Layer 4 of a small transformer language model trained on English Wikipedia (12 layers, counted from 0, width 64).
A neuron's activation on a vector x is GELU(gate . x) times (in . x), where the dot is the dot product.
The model reads these tokens: "na" "ke" "s" "\"" " in" " the" " re" "s" "ta" "ur" "ant" "." " W" "hen" " Li" "n" "da" " g" "et" "s" " into" " a" " f" "ight" " with" " Lo" "gan" "'" "s" " mo" "m" ","

The vector x that enters this layer's MLP at each token. A number n stands for n times 0.044.
0 "na": -13 2 37 -51 -3 -6 -47 -15 44 2 -12 -16 -27 24 -21 -27 -37 7 -33 -20 -39 27 -17 9 -3 -69 0 2 26 -18 -30 -33 1 -62 -34 33 29 -33 -10 7 25 -5 22 39 36 -35 -5 -5 -26 10 -29 -17 48 45 26 -9 -13 -1 7 -42 -18 2 -24 -6
1 "ke": -51 -12 29 -24 -13 11 -23 -31 35 42 -21 -29 -10 24 16 -6 -76 -28 -46 -35 -36 9 -35 -5 7 -28 -17 6 33 -13 -28 -77 29 -53 -14 9 22 -37 33 4 38 -31 23 16 44 -1 16 28 -19 -4 0 -11 26 8 18 -10 -14 -42 16 -50 -21 2 3 -11
2 "s": -2 2 23 -32 -12 -16 -17 -15 56 13 -13 -24 -14 14 -46 -6 -42 -13 -43 -40 -36 55 -11 23 -7 -34 27 35 16 -46 -16 -29 16 -14 -22 20 -17 -38 -3 37 9 4 15 24 34 -15 10 16 -28 14 0 -4 34 25 35 -16 14 -50 -5 -41 10 46 44 -42
3 "\"": -34 11 7 -26 -30 25 -46 0 52 8 -36 12 -31 -38 -20 -21 -45 -22 -39 10 -24 31 -27 -16 -8 -34 15 14 -4 -54 -16 -45 9 3 24 18 26 -67 16 38 -26 17 -10 -27 20 -4 -12 35 -12 -14 -19 -12 14 11 3 17 57 -10 -1 -66 18 3 16 -15
4 " in": -6 -13 11 -1 -13 -31 -36 -17 70 17 -26 -4 5 -3 16 -41 -4 27 -31 -46 -4 17 -2 15 22 -17 6 22 9 -57 -22 -1 60 -11 25 1 0 -64 0 15 -39 61 32 -35 11 -14 -12 25 15 -5 -23 11 -21 14 27 -13 30 -29 54 -45 12 40 41 6
5 " the": -27 23 41 9 1 -67 16 13 -4 26 -38 -7 0 4 28 -53 -21 17 -14 -19 11 -5 -12 22 -15 -26 51 47 25 -53 -45 -7 32 -64 -24 34 -15 -46 7 27 -15 30 10 -20 -11 -13 -2 36 17 -16 -17 11 -7 2 36 -25 8 -26 39 -39 -31 32 25 -2
6 " re": -10 21 -20 -34 -21 -46 -29 12 14 28 -52 -12 -10 32 24 -31 -25 17 -26 1 -22 61 27 -6 -9 21 49 29 23 12 -35 29 20 -5 20 27 -13 -16 28 -22 -32 -14 31 -35 0 -12 -7 65 19 -4 -13 0 7 -7 19 -23 -13 5 35 -44 29 7 60 3
7 "s": 16 22 0 -42 -1 4 5 -2 42 8 -19 -26 -8 -11 -61 25 3 21 -38 -58 -3 56 -23 43 -11 -22 17 32 -9 -22 4 -12 25 59 9 31 -13 0 -4 43 -40 -12 0 26 13 -17 -8 52 9 46 -2 12 22 29 33 -17 24 -16 -14 4 17 2 53 -17
8 "ta": 6 -21 49 -20 3 7 32 -55 56 -7 -14 4 -10 3 -29 14 0 0 -29 -17 -24 -14 -18 18 39 -43 -24 39 51 -6 -16 -35 43 -58 -7 9 -17 16 21 23 36 11 41 32 24 -2 5 25 -38 -11 8 -13 39 32 21 1 -34 21 -1 -41 -47 -44 24 -16
9 "ur": 4 -4 27 -29 -32 -15 -44 5 -2 12 -27 -8 -18 32 22 39 -11 -57 -20 1 -22 34 -49 55 9 -7 35 -40 -27 7 -26 11 -5 -65 -9 3 -16 9 5 -12 22 -24 4 42 3 -5 -23 -8 -79 -1 -12 42 25 -2 22 -3 -30 -21 18 -31 -14 -22 -15 -70
10 "ant": -13 -16 60 -25 9 -17 -48 -25 21 -7 7 -19 14 31 15 63 -4 -55 -8 21 -43 12 31 24 -26 -34 1 4 16 -33 -17 -5 -1 -31 -23 21 30 -67 16 -14 25 -3 16 -2 22 -14 -7 -12 -23 -18 5 30 58 24 54 -24 -7 -43 -2 -2 -36 35 0 -37
11 ".": -21 34 35 8 -13 1 16 -4 63 15 -39 8 11 -40 16 -19 -51 -2 -26 -30 6 9 3 -18 -7 -13 59 62 8 -26 -17 -57 20 -27 26 19 -24 -51 24 42 -10 20 5 -37 -13 -9 -18 37 -36 -5 -34 35 -10 5 31 -8 30 8 17 -56 -2 27 30 -26
12 " W": -25 -11 -24 -31 12 -53 -22 -23 -6 -1 -5 13 19 8 36 -27 4 31 18 -9 -31 -23 -7 10 -15 -12 -19 36 -24 -4 -24 -77 23 22 -31 14 -40 -18 38 13 -31 17 -31 -26 7 -33 -15 37 10 -37 20 1 45 11 86 -25 -4 -23 2 -26 -6 10 23 -40
13 "hen": 8 3 9 -9 -53 -4 6 -11 4 10 -20 16 -9 17 8 -49 -1 -4 -27 -24 -30 -5 -60 -6 -24 -26 -46 7 -41 -1 -9 -24 38 0 0 -40 -18 -53 -31 -34 -3 -19 0 47 29 -16 17 9 -24 -34 17 31 -16 42 30 -12 16 -25 20 -94 -32 23 22 7
14 " Li": 9 21 0 -5 -47 -37 -26 -33 52 2 -39 -25 -32 23 18 -14 -32 34 23 1 -6 28 20 6 -17 24 18 21 -36 29 -23 19 -13 -20 -23 45 18 7 34 -21 -17 9 12 -16 -44 -34 -14 59 11 -26 5 4 31 10 11 -19 -44 -63 -5 -57 -27 -16 6 -7
15 "n": 59 1 49 -22 16 -12 -36 -29 45 21 -7 2 -17 10 13 -55 45 -33 -8 -32 8 21 21 8 6 -40 0 -19 -64 1 9 21 6 -5 8 60 9 -13 -5 -3 -4 6 7 17 -39 -40 40 26 11 9 -22 17 46 -6 -3 -6 37 -5 33 -6 -12 -58 35 -19
16 "da": -18 34 7 -14 -15 38 -17 -33 12 22 11 27 -52 19 -17 22 -9 -27 -20 -39 4 -1 -11 -1 5 -64 9 26 24 -5 -11 -11 47 -60 -14 41 21 -18 31 0 6 22 19 49 15 2 -13 44 -6 -22 -7 -9 51 51 -4 5 8 -10 -7 -41 -45 -43 -10 45
17 " g": -31 -11 -11 -27 -10 -29 -56 -6 4 -15 -22 -31 -78 -3 24 -7 25 11 -13 15 16 16 -4 -18 -43 24 -9 10 -16 -14 -14 -25 7 33 -21 25 -55 1 -3 13 -26 -4 29 16 -15 -9 9 56 7 -34 -11 -6 38 -25 58 -31 2 -4 23 -59 -18 -3 7 -55
18 "et": -42 13 24 -7 26 2 -10 -7 38 -6 -48 -4 -10 34 -9 -51 -31 -1 -19 -32 -25 -21 -17 17 -39 -29 -27 -10 -12 -52 -47 26 59 -34 8 48 -41 -12 8 -10 -3 6 -3 9 27 -26 13 -38 -53 4 -7 40 22 -4 -8 -17 35 43 10 13 -33 -27 27 39
19 "s": -20 -12 20 -25 -29 -3 25 19 18 -3 1 -35 -3 -1 -45 -1 -52 -32 -12 -40 -45 69 -16 34 -17 -44 17 22 -9 -33 -7 0 6 2 -21 24 -33 -32 5 32 10 18 33 12 38 4 1 20 -25 12 -1 -2 53 19 41 0 29 -50 5 4 3 28 58 -14
20 " into": -30 -12 10 -10 -49 -7 -35 2 37 38 -18 -3 1 12 16 -38 4 15 -15 -18 -16 4 17 20 -6 -42 2 25 0 -63 14 6 50 -5 17 -30 -3 -52 -13 -18 -36 44 21 -38 17 -12 3 20 12 25 -15 14 -33 22 56 -12 44 -35 48 -28 -25 34 61 4
21 " a": -15 -19 54 10 -9 -63 12 -24 6 11 -43 -31 -23 24 4 -28 11 32 -15 -14 41 9 -15 -8 -4 -5 53 63 -5 -36 -30 -2 12 -2 26 14 -22 -27 -2 22 -18 22 22 -7 16 -11 4 53 15 -43 -6 -15 14 7 19 -25 9 50 48 -19 -31 37 54 1
22 " f": 29 -1 -21 -48 -34 -57 -55 -23 31 -1 -21 0 -25 -4 37 -14 -2 13 -4 0 -36 5 1 -9 -39 18 7 40 -8 3 -16 -1 49 15 1 60 -30 7 29 5 -13 45 25 -6 9 41 -2 43 54 4 -17 17 14 -10 38 -24 -25 13 10 -28 -2 3 33 -28
23 "ight": -94 -23 1 -24 -17 -5 -16 15 37 43 -30 11 -16 20 29 -3 8 -21 -28 -6 -14 -2 5 24 -42 -9 -49 -34 -10 -41 -27 -68 16 -12 -15 3 -18 29 35 -8 -7 -32 17 -39 37 -31 12 27 -29 -3 -15 46 37 -13 8 -13 3 -71 21 -17 13 32 12 -22
24 " with": -58 -18 5 2 -21 -5 -27 2 48 28 -39 -14 10 12 16 -11 12 22 5 -26 -24 -13 -5 12 -8 -34 12 25 -15 -45 9 -14 58 -30 9 -19 -1 -42 -1 -11 -39 42 1 -35 13 1 8 27 -1 34 7 25 -24 15 77 -9 45 -15 51 -21 -56 9 69 13
25 " Lo": -18 23 7 -26 -25 -36 0 -50 4 -44 -39 19 -18 13 24 -26 34 34 -7 -9 -47 28 43 8 -13 -16 -13 31 -13 21 -35 -7 30 27 -43 20 0 -3 22 12 12 19 6 -5 25 -28 -21 53 46 -53 -9 40 15 11 -3 -17 -5 -2 -26 -73 -33 -9 -12 28
26 "gan": -36 36 16 -22 -21 5 -23 -11 30 4 -33 71 -35 32 19 -2 30 -23 -7 -47 -31 10 -38 27 39 -36 0 5 12 -19 -20 -11 -3 -59 0 38 20 -51 32 -2 17 25 14 51 17 -20 -8 2 -29 -9 14 47 36 41 1 0 -2 -30 41 -16 -15 -16 3 55
27 "'": -25 13 15 3 -13 -57 -36 -10 55 18 4 -20 6 -19 -3 -3 -20 -6 -23 14 -56 59 -5 -14 -24 -26 -2 -18 -21 -38 -32 -61 13 21 -2 17 24 -27 38 -7 -4 25 22 -8 48 -13 -13 38 6 -9 13 32 29 4 48 -8 51 -10 -21 -25 -49 -1 40 26
28 "s": -7 10 56 9 -16 -18 8 13 -13 45 10 -56 -15 14 -1 -43 -25 10 -44 -40 -49 6 42 34 -47 4 28 40 -1 -57 -4 -23 35 -51 -22 3 11 -41 8 30 -1 34 8 -6 -12 -7 -17 9 11 6 -10 -10 10 14 22 -33 31 -28 26 -27 -26 35 53 -28
29 " mo": 4 35 -15 -31 -42 -27 -38 -12 2 52 -53 -13 -17 21 53 -35 25 35 10 -1 -20 40 1 11 -19 6 20 30 27 -24 -29 1 -2 -38 28 30 22 11 -7 -12 -10 -8 4 5 18 -22 -20 61 31 -21 -34 12 22 -7 15 -14 -7 -21 -27 -37 -10 -60 38 -4
30 "m": -40 56 15 -43 -2 -56 -33 -24 23 17 1 -25 27 -49 11 -43 17 -35 -54 -23 1 12 -6 5 7 2 -13 0 -15 -38 -19 -30 -23 -1 -36 20 26 -14 26 21 -18 -4 -15 -26 1 -10 2 1 -4 55 12 27 62 -11 -14 -50 19 -47 5 -8 4 1 33 23
31 ",": 19 6 -16 -17 4 -21 -13 -29 54 -30 -42 -5 -1 -37 6 13 -23 19 -34 -55 9 -6 -36 19 2 -5 15 46 -4 -56 8 -10 38 -25 17 14 -19 -85 3 25 -21 2 -2 -11 12 -3 -40 42 -16 4 -8 43 -1 0 31 -1 43 -39 28 -61 -4 -10 25 18

Each question shows the input weights of one neuron of the MLP. A number n stands for n times 0.012.

n145 gate: 10 3 0 24 41 -5 -6 53 -2 -30 11 19 -70 -40 21 -9 36 23 13 -20 -13 27 -4 -5 -17 5 19 8 -11 -10 13 -1 -1 30 5 -12 18 42 25 -7 14 -22 14 0 -19 1 17 -5 43 -50 -10 -11 0 -34 37 0 -7 31 2 -29 -27 32 6 6
n145 in: -7 -9 -22 9 12 -2 6 24 10 -26 1 4 -29 8 14 -7 21 5 18 20 35 -25 19 9 -33 22 -16 60 14 -1 -35 20 26 44 -25 -44 -13 -6 54 -15 6 36 3 8 41 23 -13 -2 35 2 -14 -7 -27 -6 -2 -10 -26 -7 6 1 -18 -16 -13 -6
Which token does this neuron like most? 17 " g"

n143 gate: 12 37 9 26 20 19 -7 -34 29 19 28 0 10 26 -10 29 2 2 -5 5 9 -51 -31 13 1 -38 22 -35 -23 -22 -18 -3 -20 -13 -21 -7 -7 23 -19 13 -46 -6 19 -17 7 -1 21 25 14 24 -15 19 -5 23 -19 12 -2 -20 2 21 -14 -10 8 14
n143 in: 11 -20 43 13 21 -4 -3 -14 -19 -11 -16 10 2 2 20 -28 -10 11 37 -8 -15 52 -35 -19 -7 37 -33 47 -17 -36 12 -5 -6 2 14 -3 14 -6 6 -21 -16 12 6 10 8 27 -30 -18 6 32 39 27 21 -21 -18 0 1 -10 7 -50 0 10 -23 -8
Which token does this neuron like most? 30 "m"

n24 gate: -10 -41 13 -25 1 -28 -13 2 34 20 4 23 -20 34 34 -16 5 43 52 -9 19 -17 -23 -32 -16 -27 -2 -11 -27 3 -41 -8 -12 -1 27 -1 -12 -2 -18 -18 35 -2 8 -5 25 25 -18 36 -14 44 47 -5 11 24 3 0 -2 -33 12 38 41 12 -31 -1
n24 in: 26 -36 -3 0 6 -42 28 -36 73 17 3 -2 -41 40 15 3 31 15 6 7 1 -24 -25 -11 13 -20 -10 -20 -26 8 -33 -1 -31 10 29 -8 12 -11 -5 34 15 5 -13 -2 18 7 21 38 -32 21 9 -2 -7 22 -28 -25 -2 -17 35 29 42 -3 -29 -20
Which token does this neuron like most? 23 "ight"

n23 gate: 0 13 -31 9 -57 25 24 7 -30 19 -11 1 6 -5 -47 -14 -19 -5 -5 -4 -38 0 16 -4 8 -5 -1 1 4 -2 6 13 11 19 2 -14 11 28 21 28 36 -8 16 -22 -37 -58 31 -15 -7 -3 -33 52 -39 16 -25 -31 24 25 22 -22 60 8 -65 -33
n23 in: 9 -3 -17 27 -23 -6 60 -27 -4 11 15 -63 5 2 2 -8 -12 -28 -44 0 6 -34 30 9 5 24 -30 -2 8 16 26 57 21 10 17 55 21 25 -18 15 27 19 -19 -10 6 -9 13 10 24 26 -11 67 14 26 -35 -18 58 3 -8 -5 19 10 -38 -9
On which token does it fire most, and how strongly? 25 " Lo", at about 1

n147 gate: 8 -8 -7 -55 33 41 28 21 -34 -4 -36 19 -33 7 25 -7 23 -40 17 -15 -21 36 8 6 -22 47 24 -23 8 -9 52 29 -10 6 12 17 -4 8 26 16 -38 -22 18 -2 -36 -18 -8 4 25 -4 5 13 -16 -16 -24 -21 21 46 27 45 12 17 29 17
n147 in: 42 -12 -33 -35 26 7 7 -5 -17 -1 -18 8 -34 36 41 38 4 -3 -7 34 4 16 -42 -4 9 27 13 14 2 -13 21 31 -35 13 -29 9 25 9 18 55 -10 -55 -13 -2 -6 -29 -23 32 5 41 18 11 10 -30 14 -54 -35 41 27 9 37 29 -6 -13
On which token does it fire most, and how strongly? 6 " re", at about 18

n185 gate: 1 -34 -18 -19 -5 -32 38 -25 -8 18 3 6 5 18 12 8 -5 19 -2 4 -3 15 6 47 30 -10 10 -15 12 -13 0 -25 -25 17 23 -46 -2 -28 30 4 31 3 25 -3 1 32 -5 15 -10 13 41 -43 22 15 -49 -22 25 -17 13 26 13 23 40 -16
n185 in: -9 -12 -63 -4 -17 34 -20 -7 8 -1 0 -29 25 4 -21 14 12 -17 4 12 28 -3 -10 -17 47 28 27 -3 -12 -1 -44 7 -35 10 -22 -33 -29 8 -17 -2 13 19 55 18 40 6 -28 33 0 28 31 -41 43 44 -37 -42 44 -37 41 19 42 32 -8 21
On which token does it fire most, and how strongly? 19 "s", at about 18

n44 gate: 9 -52 28 -14 -24 7 27 -18 -7 -43 -4 -7 -10 2 -24 -6 -1 -22 47 6 18 32 -1 17 18 -5 2 17 22 26 -1 -35 28 -7 -11 -43 2 -12 -14 29 -10 17 -21 -11 19 -67 -29 -25 41 -13 -29 -4 15 -17 1 21 28 -32 8 30 27 -7 12 4
n44 in: -52 2 -17 -5 37 -7 11 -31 19 10 -6 -25 17 -38 -13 -11 -2 -39 -15 -26 -2 -14 2 -65 -15 32 33 -2 -31 16 -22 12 -24 25 -19 -38 -1 30 16 -5 5 46 -8 21 27 33 -13 37 -39 17 22 -1 -11 23 13 -19 -14 -54 -4 13 -19 6 6 39
Which token does this neuron like most? 19 "s"

n29 gate: -2 22 -6 -13 -9 -2 -15 25 -29 -14 -39 62 -23 -28 49 21 -27 -4 -1 -2 35 -8 0 -23 -10 23 -32 19 -10 -25 16 16 -32 13 -46 -12 0 41 5 10 31 11 6 -8 -23 -17 10 -27 2 0 -37 46 -17 11 -3 3 -3 26 -36 37 19 -21 27 4
n29 in: 13 13 -6 -25 -4 0 -8 9 -48 8 7 4 -9 0 -28 4 -18 -16 -41 45 -1 19 29 -14 -15 -5 -44 5 -22 -2 -38 22 1 34 -1 24 4 31 1 39 34 16 15 35 -38 32 -19 23 -32 -9 -27 42 -62 -8 -33 26 -16 -18 13 4 -9 -10 31 -37
Its two highest activations, in order, are on tokens 22 " f", 26 "gan"

n95 gate: -37 15 39 -14 10 -47 -2 23 35 -2 41 5 37 38 -69 8 36 -20 14 -41 45 -10 27 -46 -37 53 1 28 19 9 18 -26 -1 -5 -14 5 7 25 4 31 -10 19 -27 11 20 20 -16 -26 -28 -7 14 -14 16 2 -29 19 -6 -30 7 -48 6 3 -21 -14
n95 in: 1 -14 -4 -19 3 -42 -21 34 31 -19 48 22 22 31 -37 9 14 -9 49 -31 -15 24 -17 9 31 -20 26 1 -3 -15 12 3 -24 -1 20 -5 26 13 -16 -29 -9 34 13 -46 4 56 -8 29 -31 -60 30 -32 34 -48 27 2 -4 21 14 -34 -32 35 19 -5
Which token does this neuron like most? 2 "s"

n25 gate: 15 4 -9 3 -52 -34 -12 9 31 27 17 35 -24 -19 -20 -23 16 33 7 18 -9 -7 -38 4 57 -22 16 50 -28 -28 -17 1 -4 19 -9 -14 0 -4 -36 -16 10 -26 -34 -20 1 27 3 9 31 9 -4 -20 27 -20 11 28 -38 8 10 -5 -16 20 2 -22
n25 in: 0 -24 22 -20 20 10 27 -5 -2 -28 -44 43 -59 -50 13 -33 22 35 -38 9 5 9 -9 -11 4 -12 3 -11 -11 -8 13 -22 16 7 34 -31 43 -16 -3 28 18 -7 4 18 -5 23 17 29 -18 27 -6 -1 7 -10 -28 -41 35 10 8 6 40 42 -27 -1
On which three tokens does it fire most, strongest first? 3 "\"", 21 " a", 4 " in"

n39 gate: -4 30 25 48 30 34 -14 38 -3 -15 24 3 21 4 11 -9 47 -28 -6 -24 -20 29 -24 -21 -1 -23 19 -16 -9 10 7 0 -13 -17 15 1 20 21 20 3 18 -8 12 -5 -66 40 -24 -5 20 -26 9 -29 17 58 21 -1 24 17 -38 -31 5 14 41 29
n39 in: 16 20 27 22 -15 4 -13 -12 17 -7 32 0 0 56 -8 5 -5 -14 -33 -27 -21 -17 -21 39 -28 -42 -16 -40 23 -3 7 -9 22 32 71 -9 16 48 2 -11 -27 -7 4 -42 -12 -10 -30 48 59 -31 -8 -37 -7 -4 28 -9 -8 20 -9 13 16 -23 21 43
On which three tokens does it fire most, strongest first? 16 "da", 27 "'", 15 "n"

n85 gate: 36 -23 -42 14 -23 -16 -13 -1 8 -34 -16 -35 -44 -43 26 -20 16 -14 2 -7 44 -13 -22 24 26 10 -18 -7 26 31 -18 -9 13 11 -3 -9 -5 -9 6 28 3 -39 13 59 -5 25 10 0 0 6 19 13 -1 1 21 3 17 23 -9 -15 -8 11 -24 -6
n85 in: -8 13 17 1 32 27 31 7 30 22 21 3 35 3 -30 -8 -29 15 3 -2 -25 34 21 49 -28 -7 -22 -29 20 -30 -28 2 22 15 33 15 42 10 3 -2 -20 15 -36 -54 1 29 -7 -3 -17 47 25 39 30 3 0 -34 2 -6 -14 -48 -18 13 7 4
On which token does it fire most, and how strongly? 31 ",", at about 6.3

n162 gate: 10 -16 10 -8 -6 14 -8 2 17 16 -22 -6 4 -45 -18 -35 -37 -10 32 0 4 28 22 -12 -3 31 -2 29 33 -23 0 17 27 -31 -1 -7 0 15 -35 -14 -7 -7 27 30 41 5 -14 27 10 57 -31 7 -11 -13 37 22 -72 -2 21 5 36 -47 -33 11
n162 in: 17 14 -36 -4 -5 -29 8 19 -5 0 35 4 9 45 19 -2 7 17 -23 -6 43 -32 15 17 13 34 -36 44 -36 28 -35 -13 -38 -22 14 -8 34 10 -7 15 -24 -14 -13 0 -6 6 22 -14 -14 -45 -23 21 4 26 3 40 30 18 6 -51 -11 -19 21 -34
On which token does it fire most, and how strongly? 29 " mo", at about 13

n21 gate: -54 -17 -15 28 -36 0 -9 -19 23 29 46 -21 22 -8 38 7 -9 -28 -3 -4 -12 -8 -2 13 10 -4 44 -35 -13 0 45 4 17 20 21 -20 -17 -18 -7 35 6 1 -8 -9 -11 29 -21 -9 8 13 14 -17 -17 -2 -7 -12 -3 22 -12 -5 -18 -26 29 22
n21 in: 10 -27 -32 -10 -8 21 -10 -31 23 -41 37 4 21 18 -8 -26 10 -44 -18 14 21 9 -21 24 8 -20 0 -16 25 -18 49 11 24 -19 -1 -8 7 49 -1 4 -13 31 45 -18 -7 -15 -18 18 14 -12 17 1 -16 3 -4 3 -29 -38 6 -21 9 -22 2 22
On which token does it fire most, and how strongly? 20 " into", at about 8.1

n61 gate: 19 4 14 -34 -3 16 37 22 -9 26 -8 -17 -13 -6 12 -39 9 -16 -26 30 -15 -7 -32 -16 18 -12 -33 9 21 -3 34 -6 -28 -2 14 6 -27 32 -8 35 -2 -43 41 54 -20 22 11 1 9 -30 30 46 4 4 1 26 10 -14 2 40 -13 -13 23 18
n61 in: -9 -13 -3 12 19 5 21 16 -18 11 17 -11 16 -18 0 -29 -16 9 21 17 -32 -29 -26 12 -17 -3 13 16 -44 -42 -9 -4 68 -26 20 2 -2 24 34 -36 -50 -7 -10 7 -38 -7 -21 -4 -20 -26 6 -28 15 41 -16 -25 9 -13 -20 -5 0 18 1 23
Which token does this neuron like most? 13 "hen"

n34 gate: -8 -4 -34 -37 10 8 -7 5 -29 -16 6 -13 48 -23 5 -13 13 16 1 -16 19 21 34 -6 17 5 -20 -4 15 -1 -6 -6 3 -27 10 19 -26 10 17 21 22 37 7 -46 9 -12 -8 -1 13 29 5 -11 19 -16 -35 -26 19 24 11 -16 -9 -7 17 -50
n34 in: 14 -8 16 51 4 -11 -7 -24 0 -9 -12 21 4 -12 13 31 1 -16 0 3 15 -3 -10 24 33 -9 5 38 23 -9 2 -20 -6 14 0 -7 -2 14 -29 38 -48 -10 21 2 6 4 17 0 -16 -18 -2 1 -20 2 -7 -21 -5 -29 -15 -8 6 7 15 89
On which three tokens does it fire most, strongest first? 4 " in", 30 "m", 11 "."

n66 gate: -14 8 -8 -11 8 4 -1 4 2 19 -1 9 1 -2 2 -3 -1 -4 7 -2 -3 12 12 -3 1 -7 11 -14 -3 -4 7 3 20 -1 -4 -14 -14 -8 9 3 -8 11 -13 -7 4 14 1 1 -10 -12 10 -23 7 1 20 1 14 11 -1 -4 -9 0 -3 12
n66 in: -12 -1 -8 5 -5 0 11 -10 1 8 -2 -3 0 -14 25 9 -5 -16 0 17 6 -2 12 9 4 -15 7 -6 -2 11 -17 0 4 3 -20 8 -10 -9 -11 0 2 -17 -1 -4 -4 -9 24 -7 -7 28 -11 2 0 14 -4 -3 -13 -6 7 16 -4 5 11 16
On which token does it fire most, and how strongly? 24 " with", at about 1.5

n53 gate: -7 7 29 -9 -2 -23 0 12 42 6 -20 -1 -12 7 33 14 53 -8 18 -18 -10 15 -40 -1 16 -35 3 -39 -11 20 15 0 16 -10 -15 -15 -19 14 -23 -17 1 -16 7 -4 14 4 27 -41 -35 -25 -22 12 -1 2 29 39 -48 -23 -14 2 0 -4 11 18
n53 in: -2 -23 -5 6 -3 0 -24 -44 49 9 1 -8 -36 -3 -4 25 15 -20 -11 -30 25 7 -13 -25 0 -9 41 12 -13 9 -6 6 -30 27 9 -3 -19 -9 -32 23 42 37 37 9 40 66 5 28 15 -10 19 4 14 25 9 -58 1 -7 5 38 -2 8 -34 44
Which token does this neuron like most? 26 "gan"

n158 gate: 29 37 1 -1 18 -3 27 -16 23 13 -4 -26 4 19 -27 4 9 31 6 28 9 8 -16 11 9 33 -36 -22 6 -18 14 -7 17 33 -17 31 57 9 12 -16 5 24 -15 -6 -39 32 37 -28 -4 18 23 -23 1 -9 24 11 17 -5 -43 -46 -22 1 0 23
n158 in: 23 14 20 -25 4 -20 30 -2 -21 -26 11 -24 13 -4 -2 28 0 33 3 25 42 34 11 17 18 -9 -18 2 -6 -15 10 -4 34 -2 20 36 9 3 28 -27 8 -17 7 25 -38 -17 41 -17 8 1 36 19 -2 -5 4 10 -25 -4 -4 -28 18 -10 -53 24
Which token does this neuron like most? 14 " Li"

n109 gate: -2 -23 -24 -12 -31 -15 15 4 0 -18 -7 25 0 -32 2 -19 -27 -1 26 12 -18 39 10 0 -38 44 -4 -19 -27 1 4 6 10 -21 -23 -4 1 -29 -6 -29 53 20 -16 20 9 -9 12 -28 -39 -5 14 -13 -3 -47 24 -3 12 27 3 -2 -5 -18 2 -15
n109 in: -20 5 -23 -21 -17 -19 22 22 6 6 -4 16 0 -7 -40 -4 13 3 -8 2 -13 11 -7 -8 -59 20 9 -18 -14 -3 4 24 14 -14 -31 16 19 -23 18 5 23 -1 -11 26 22 0 -18 -21 -13 -19 12 5 2 -5 20 1 3 12 22 8 -39 6 -7 -5
On which three tokens does it fire most, strongest first? 18 "et", 9 "ur", 13 "hen"

n182 gate: 24 -28 -2 2 0 12 -35 15 5 -8 18 36 -8 -7 5 44 4 -6 -3 12 -25 21 19 1 38 6 30 -27 31 -14 -17 48 -9 8 -5 43 -1 25 23 -18 -31 -17 24 0 3 12 -21 -9 -1 -24 21 -33 23 22 37 30 2 2 -33 -17 5 56 -13 -1
n182 in: 56 -43 -57 21 -28 16 -46 24 25 -18 19 6 -21 8 18 1 -25 -16 12 -14 25 -8 20 7 9 1 -9 22 -17 2 -35 -24 -21 68 -20 21 -31 -4 -15 -17 -8 -4 17 25 -3 -59 13 -16 3 -13 16 12 -17 -4 -17 2 6 21 27 -40 -4 24 7 -3
Which token does this neuron like most? 22 " f"

n70 gate: 18 28 4 -15 -18 49 -27 22 8 10 1 -1 13 -32 10 -1 0 -24 37 -25 0 -28 -11 37 -31 -7 15 12 -18 5 15 -49 -42 29 40 -1 -20 7 -7 10 -4 8 7 -13 -24 -3 -13 -10 17 6 -12 34 30 -1 -37 -21 -2 36 31 -24 -8 -46 -66 9
n70 in: 31 -10 27 -45 -14 -10 44 -1 -20 -21 30 -9 26 2 -34 18 -25 9 -13 -9 9 -25 -10 26 -18 -26 16 -12 27 -33 -10 13 26 -17 18 10 4 -20 15 -8 10 -22 -6 30 -22 0 -30 35 -6 30 9 -56 -3 -66 77 -16 16 7 21 -25 -1 -1 -41 -60
Which token does this neuron like most? 11 "."

n82 gate: -22 -14 34 4 62 29 -6 -28 -9 35 -3 -48 19 -8 -11 -32 -2 1 25 11 -19 5 51 -11 1 18 -4 -2 -35 23 15 -23 4 -39 -26 -22 17 50 -22 0 21 -28 15 -5 25 -16 11 -9 20 26 -42 21 -48 -6 6 -51 64 -30 -16 -13 5 6 14 0
n82 in: -58 -24 -19 39 -46 21 -31 -5 -16 1 6 -37 -6 -9 -3 49 -8 2 -4 4 -19 -53 7 4 -3 30 59 16 0 -7 28 10 8 35 20 16 -40 3 -29 -5 9 21 -22 36 39 -4 5 -11 -2 13 -10 -40 39 -12 -12 -31 16 -61 -11 -51 -29 -22 -19 7
On which token does it fire most, and how strongly? 28 "s", at about 12

n111 gate: 7 -21 -35 10 -5 17 19 -4 -7 3 -21 8 -22 -31 -42 -18 4 16 -38 2 32 -8 -19 -19 -28 17 -18 7 -25 42 -11 6 11 8 -39 13 -1 22 -18 7 -23 -13 -3 -11 -29 -12 -30 -52 24 -30 3 21 -7 -9 -28 -18 14 5 -5 -19 1 19 15 15
n111 in: 22 -7 -32 -15 28 -6 3 21 26 5 -16 11 -13 -37 -50 -31 -19 34 -9 37 1 -1 38 -13 -24 18 -19 -9 -18 0 -21 1 7 7 -38 20 -3 -5 -12 -7 -9 15 12 11 1 10 -46 -51 22 -7 1 -18 14 -3 -33 -7 -37 11 -19 -44 25 12 35 -17
On which three tokens does it fire most, strongest first? 25 " Lo", 17 " g", 14 " Li"

n55 gate: 35 1 -36 -8 -7 16 36 29 -49 49 -4 26 -32 3 9 -31 28 -5 13 -23 52 30 -1 -32 -3 33 -22 14 -20 -6 -18 -6 42 21 9 -16 -29 41 -23 18 26 8 13 6 5 -47 -52 -43 11 -8 17 23 -30 -22 -1 -1 -29 -30 -22 7 -20 -18 -1 40
n55 in: -14 3 -18 -19 -30 15 31 9 -35 29 -8 21 -61 14 -10 -46 20 13 -18 16 25 8 5 -19 -1 8 -6 8 -45 -38 -17 -6 5 6 0 9 1 -1 -33 -9 4 0 12 4 45 -22 -24 -27 0 -12 0 4 -47 -49 -3 37 3 -56 -23 6 -30 20 22 34
On which three tokens does it fire most, strongest first? 13 "hen", 29 " mo", 25 " Lo"

n16 gate: 4 3 24 -11 -5 6 11 10 16 -17 21 50 44 11 -6 22 -4 31 -6 9 27 -26 -42 -4 3 19 11 2 -30 -62 -14 -29 1 39 16 -21 22 -3 -1 -12 8 -11 38 10 10 20 -21 -19 -21 19 20 15 -4 14 4 -1 -4 -4 7 21 13 -15 17 22
n16 in: 30 -9 -16 -23 51 21 -15 -33 -8 13 -46 -29 -18 4 5 -12 14 0 -8 7 -48 -36 13 -8 11 0 9 -25 9 52 -7 28 13 -34 -1 -8 28 -28 -13 19 17 -14 -2 -11 -5 -17 16 34 0 10 12 -2 9 2 -32 -16 28 -16 -14 -29 17 -3 -23 -20
On which token does it fire most, and how strongly? 31 ",", at about 3.4